Layer 4 of a small transformer language model trained on English Wikipedia (10 layers, counted from 0, width 96). Numbers have three digits each and are written without spaces.
Take only the direct path to the model's output, skipping the later layers: a vector added to the residual stream pushes a token's score in proportion to its dot product with that token's output vector.

Output vectors of the tokens that the questions are about. A number n stands for (n - 500) times 0.0042.
"less": 592580488558454563290700377450534459435585837381640548582620512296480327410594556562591490423522628770606536496507675356441467590767432435219528562281536537483448429256460459416444289667546445560520587185528433604448555440484496594521503504437434580503497651561580527663383630544431349355
"ally": 516672503517558401427572446557556468503553600549497552565452401578593401575469634434375617129534581523670444500443607470455599661518463548263353467478377421345433332475277583334482639524427524439524453136715707737627644470533780755524550599329471606480510303546560656436417510404561388390
" nothing": 560403459605462473356694420284546332458634591467416423561574594376519420439331595666570617343638353417402500297328689612598512667429352593405664326360612370422559403415305521407511375607450516582268510460503503474563664437347604500457488328339552416378514659591563525516571533345627525282
"cap": 407437430670376420530541552506532441452436574355500388574585471398551322442477439441451494459707546679513582407435527520405420555518351541686537462497478500568563313444403479529459550412429596337593662556380612607367522327312464565302574651618598402493512641618609377471513569385672569350
" memorial": 368389516582489474548747425596317416621578546332459489667386574285430417360372432608540595398422672508344559422533570518533393469578345779379748456430550389491577514394336523500598420506430494544342562465530462654733570472380582639461390332466527305717504625776497583454653589393538571425
" \"": 498425467504430576426544525446417420521473414548427514484408330503442593525353493608698500559543473391598582535511471638539447472608452467305464539428516611458543429615522411611464638351530471378508315459535574506529481472550526289521561363321401384362492601508643489615633576591438486560
"ld": 337463464540683436515457409496408439677800352484527520626490614527603212482335500650556466364756700539497712359564546522480511481345593467513570377267500514595621469027491518587609303790234589535459638207679484569660787545545425654461511496747547359545503656364593573597487404473654479271
"ically": 681346623407455536477617389463375439415472640480523334698604610295408290489485691608613408290559640396758412462428642675503522615440471671203592606536700393244481345417383506500411550572201469541545638334751484845492655586419618699384551736490479359391505447652660570541433625325699461457
"ologie": 544165389542420289532594504312161384372549342239456581687664529272346281601582345600457448350520727463515629607260576633400600694349391619424518303513496495273630464303439439367407425583284512457512695407712507743675637582533485504411469398373589446470509556795477715710553552441618692368

Output weights of attention head 2. The head adds the sum of these rows, row i times number i of z. A number n stands for (n - 500) times 0.0068.
o0: 443472416637595568663576566453437559493428463496532524492420522418467621559566411481478483517633450440563542639590661350372606602440506491591506425526398518560527685643488628559402426488612362686465477487369406628522606673478450578484412625631636596525138387545369474651447536449520234524
o1: 258375537524517519372548550533535338508469432312435455450532513585447358470607413610564407591445601639527365357609489385303494319571597594451463616394433496408492453335450476665530526687411541493406438530647381422593346523497552444419669296743267634548515624453529557357366579391476626560
o2: 397534620417605473466683588465487612466441412542488564734525618449405422421576646426331504443299490391483693545382581355508511390528470470484720406526481446404328471618545517515393556586657636548437439677551584754443490570707364487462437200386618394773552474543540648386500335497377241631
o3: 579624538316432407472522461454538417415583715432425420413588583472454454568417569291414834410368302527478541639493415418547490678643671715687653563608519564564633572495557619524407545448581565615421497635527428487624550559689473674625385423625543579615603468670619595502390491387680515557
o4: 672415600304534301593519613399408359260265225570387538538574511352356553562530550484748537233385559474510774590472493541432596666385688475113529363415532534705434560265410274468650717454447491791493435465502411571510587430473440460535359275753599362418297478379663628717500619671440414588
o5: 581550378425607418536514640693380670559520362528431492554502594360479478561710507356401522726508461542672519543376610404503419455474504504544577477368343328490589555631426521438808675383547575356593502435691474512431531484581722570325458280581843670543521489546559661468622294417492473571
o6: 354437400495462391407281606492388625379444466609330606364428318679622415474499444697652433652417398481575345517516571279507537548595446517407473669645373452455570592597606402421382730519475805378839413490471604547594446474493554640552632489451489474395752635530624571430606472668480531526
o7: 525517354494536428410466499347615662619627552471466656682571455694641390495635683299445437426502518538419506431381665269294573491424462328404418502528608535589344570507735384374490618611440594561571457323397511325265757426607401278503586452542711418382619646543465563424558460498703541575
o8: 459596569478390582557559499448573599799448396577480473558624484511569336527626546500649375528601518405562381459498568431787395545533362384588563290496513566475584635516253408457577570333634386367524441592259650382467484603304665288482611406471645278433611381402336497304492463526387523612
o9: 568447462497417599584393562547535361573438519506401602581349413483496617574549343406431371613384609496380524708602770472378597485459332545534530432460328367507535577457461465488544550639534575651427523760503310406614348402525710323523374411548251450512657513627424605525440512595578502401
o10: 614448444585411356458611444466452540600476642327436415370499390473357362581322262374611793476453611636475732540409473608561563449520573535518549590491366255465294509665534233564627481387442456625908490423592609545326267572666630579468512295432392429511627489483523599441477751622565403349
o11: 472469575463415500539375502411532553724462453429422723568504755562576576360518352385483501582202636453656692477512631364600522441374496605319544465545591473516448319454559473559625514643583543474551407638622582501488619613527591652488530656445668576710476411439489405327450556502460454585
o12: 449359526496549712549395409499462311555422569422495474296543413463286615480517544428622522512703548496800382485610296446292600629473518549544340623633567415422400495294603531519514414351413626525624664228706226372461482463532532420376679664606298540457456346452455302902564483436409368437
o13: 568459487490527783520526359500621495490380415411547458327711328492305550366515500520489586429502661575445600619431379407243325417364399427442437406463562716467438479231345426611627500762624475546308412457490511284514540633458399451459452455511326417571367422318588445639402569573369463500
o14: 399625590444556452617370393513611476716416374489401474485506452447485661504420668543511508471312393454491501553564665462406642352317548622546300483732331389432414407539579454482524280548486546531528322529482329318564551351439537505599331683577636416491674553408380491537323508594527558530
o15: 508342501692584562521421332502506349570469620302545440460476431471576560574604451501621330469496499609460349587505737586450594494530184531556608483471470491383236450660617256302672405459344364294445415344513402242686635258457530315547374537339509476579486588447550495482388442230583631346
o16: 422386599507513433458698688436485720365565318332371488680562522520637533446559522588384466291306468665560407528498492571518544401470450310496426534295378484189530511538365566520639465649471407570586548451322499507627508817356540423707641329604473503473316528399538579675507554356397313436
o17: 588592449638512523516546522524616460485662436677561644515642482514557460578500337393396574519607538345466490542395552608521437436321423551315482439508548649491580564598506598647457558437563489598314679355577633573459533721402504515498574566339598511608373520639579560403287511409542600614
o18: 637399435643417404429465606478609458366621439576378558595372528484437418465530366470466345488661305419540389444406632555467740500419515495597612513450376724305353393476378456511439673599372525704503631459355604569709409356638633522525529328547499544576603316375752407263434345509417393637
o19: 369573472706558592402377517573549540452331478372527476482477730351619383618515550510529327767358487346532565571702547307399342483552355582484537484402509598527399423502416554362410491459588403553636252384528584423510548420520827461410434528474526510696343719605637596434408515570411568397
o20: 611379441475625412522579684472547418415456667544547538408524413440342416528419382630446590459688505344401480614355322524398597602454449518504495642623386713456392662515559543487437421351389571304550539410331447485301419663506477577443425472693472558562460601503464490726400509575428595661
o21: 614611497355782570308483593648578402705572565460561508555545641356720522418570480542456369396528538505272381680740651579529470560508543602475454472386482459396647340504420548516589479395474423329549349449464547281667390530637431522414457487313492380404437469580446401512403461550522369294
o22: 343553477512481436405668524563399389425347458663453528593436507355479603386662529429554399667384614503496603575668733417574463260643437498557669485393662489550481719446319534487502412523761694570433369628547469517533415403516430541517352415510681482509480344625459707426366551641351427571
o23: 585459614436477516318389692600435495557505450532392248681406313394507656439451569347494323404442413586545526468602692476526595264470331607544571541368328413504487613676587642315617355559450402338608299413336673407451746493618561358415580530377553346476091240742526428531351477589359576563
o24: 429460511222384411571414392486511479519471586451470511365740364493254553362280647535593674634440373436559485492555368603494412459459515579443275716503555484393356540406384503784518422318573520651524519511776496609796538465492532546588466474485301459541510451376698498461395563374333220504
o25: 487617525561578432525525485592459319543635458473614652540524450528630438545487534519534630430426579703535505545524635533580452471493337390514606611464461505409479501550570593487385542714590541386416228455546584451589537394610442386508492406472519709624392553570575448477403357370571607440
o26: 470589441487497594626370571456374647461511742610446589697348680709420771629412545444642431540487570543401556347540503698593468358500610670661573974486560433478528434443311527491660475416426408626601545431521537453578365438581506514410320464572506388289356505438552373436553560639381490400
o27: 605458550317403455422655442483380350466254593637322676562588355562626625384469608529565591566571456588677563400362594345558443477477503667318341524542605528438436521412218559510579469474543506467304624417476333489558671561436347636624488365415520357474362588260320615375482691553360261534
o28: 505312548306524406484703540559539530636290501570415320475521670572504580470569421593591638535565464482642459452469423458394681536626397624419519418634588352597351479750507447498670441506508402397424474343649396474499563526543432431482477435571445373619273438324559516422492503430445507493
o29: 661498542478487500529460535499372565414652534733642349434526453450427493365500587353621438511621381539547613377645373594503486397485513446362509546703531408508604439616469469715571632424471408488523398530487666427398504406535649362303465316407549340390533521434510446358611525549348568577
o30: 571555534489623445536526504371389524486442346380589538507354485375351279544560489428477546537426639441594531395601673639420467551486562276540546679504460467386533517393562625579471402557650695286599701513356438466473680664528534469383594267574530425716585440548475475625587531624643357478
o31: 227665454468635427347445516466528470586415445490561477612414527718381476703702480492502409628560483548467540301657641607575528484580239534643495615416401450394542550387623460557478625584618373285475517543306508465230466581313301385351508504343578640583660351629461496519415409600651741437

Each question shows a token from some text and the vector z that the head gathered there. A number n stands for (n - 500) times 0.0055.

" India": 525504561484562617494437448485477524568559332643393458586451509450419520570548437482444477500432
Which three tokens does it push up most, strongest first? "ologie", "ically", "ally"

"th": 650503515447483506646412539615350531500566566522446717407519523426331549617282567524425313557449
Pushed down most: "less"

" ": 658470607489498492473509446474467491448554482464512516504566434549383563737458506590473446437512
Which three tokens does it push up most, strongest first? "ally", "ically", "less"

"in": 828532540455585564549468308408584287472536416551441443587534541482415513603447561626407416504527
Which three tokens does it push up most, strongest first? "ologie", "less", "ically"

"ore": 619323575390590523607420426551444594438592269576370483618552576457459431783423648446421388442590
Which three tokens does it push up most, strongest first? " \"", "ically", "ologie"

" the": 560509502477547541474525470421493448495518383616412533661422526454478575578521423617467562480423
Pushed up most: "ically"

" World": 560559566551621559566446472431439473559569392586359457633443491487404485592641443473468461527424
Pushed up most: "ologie"

"ed": 785547657372597393555463305581568377352376379595511469493585581550338545798356599464427453480546
Which two tokens does it push up most, strongest first? "ologie", "ically"

"ne": 711412562526547537723172358538470491315606103555371194581490539470510310846615609563325411369483
Which three tokens does it push up most, strongest first? " memorial", " \"", "less"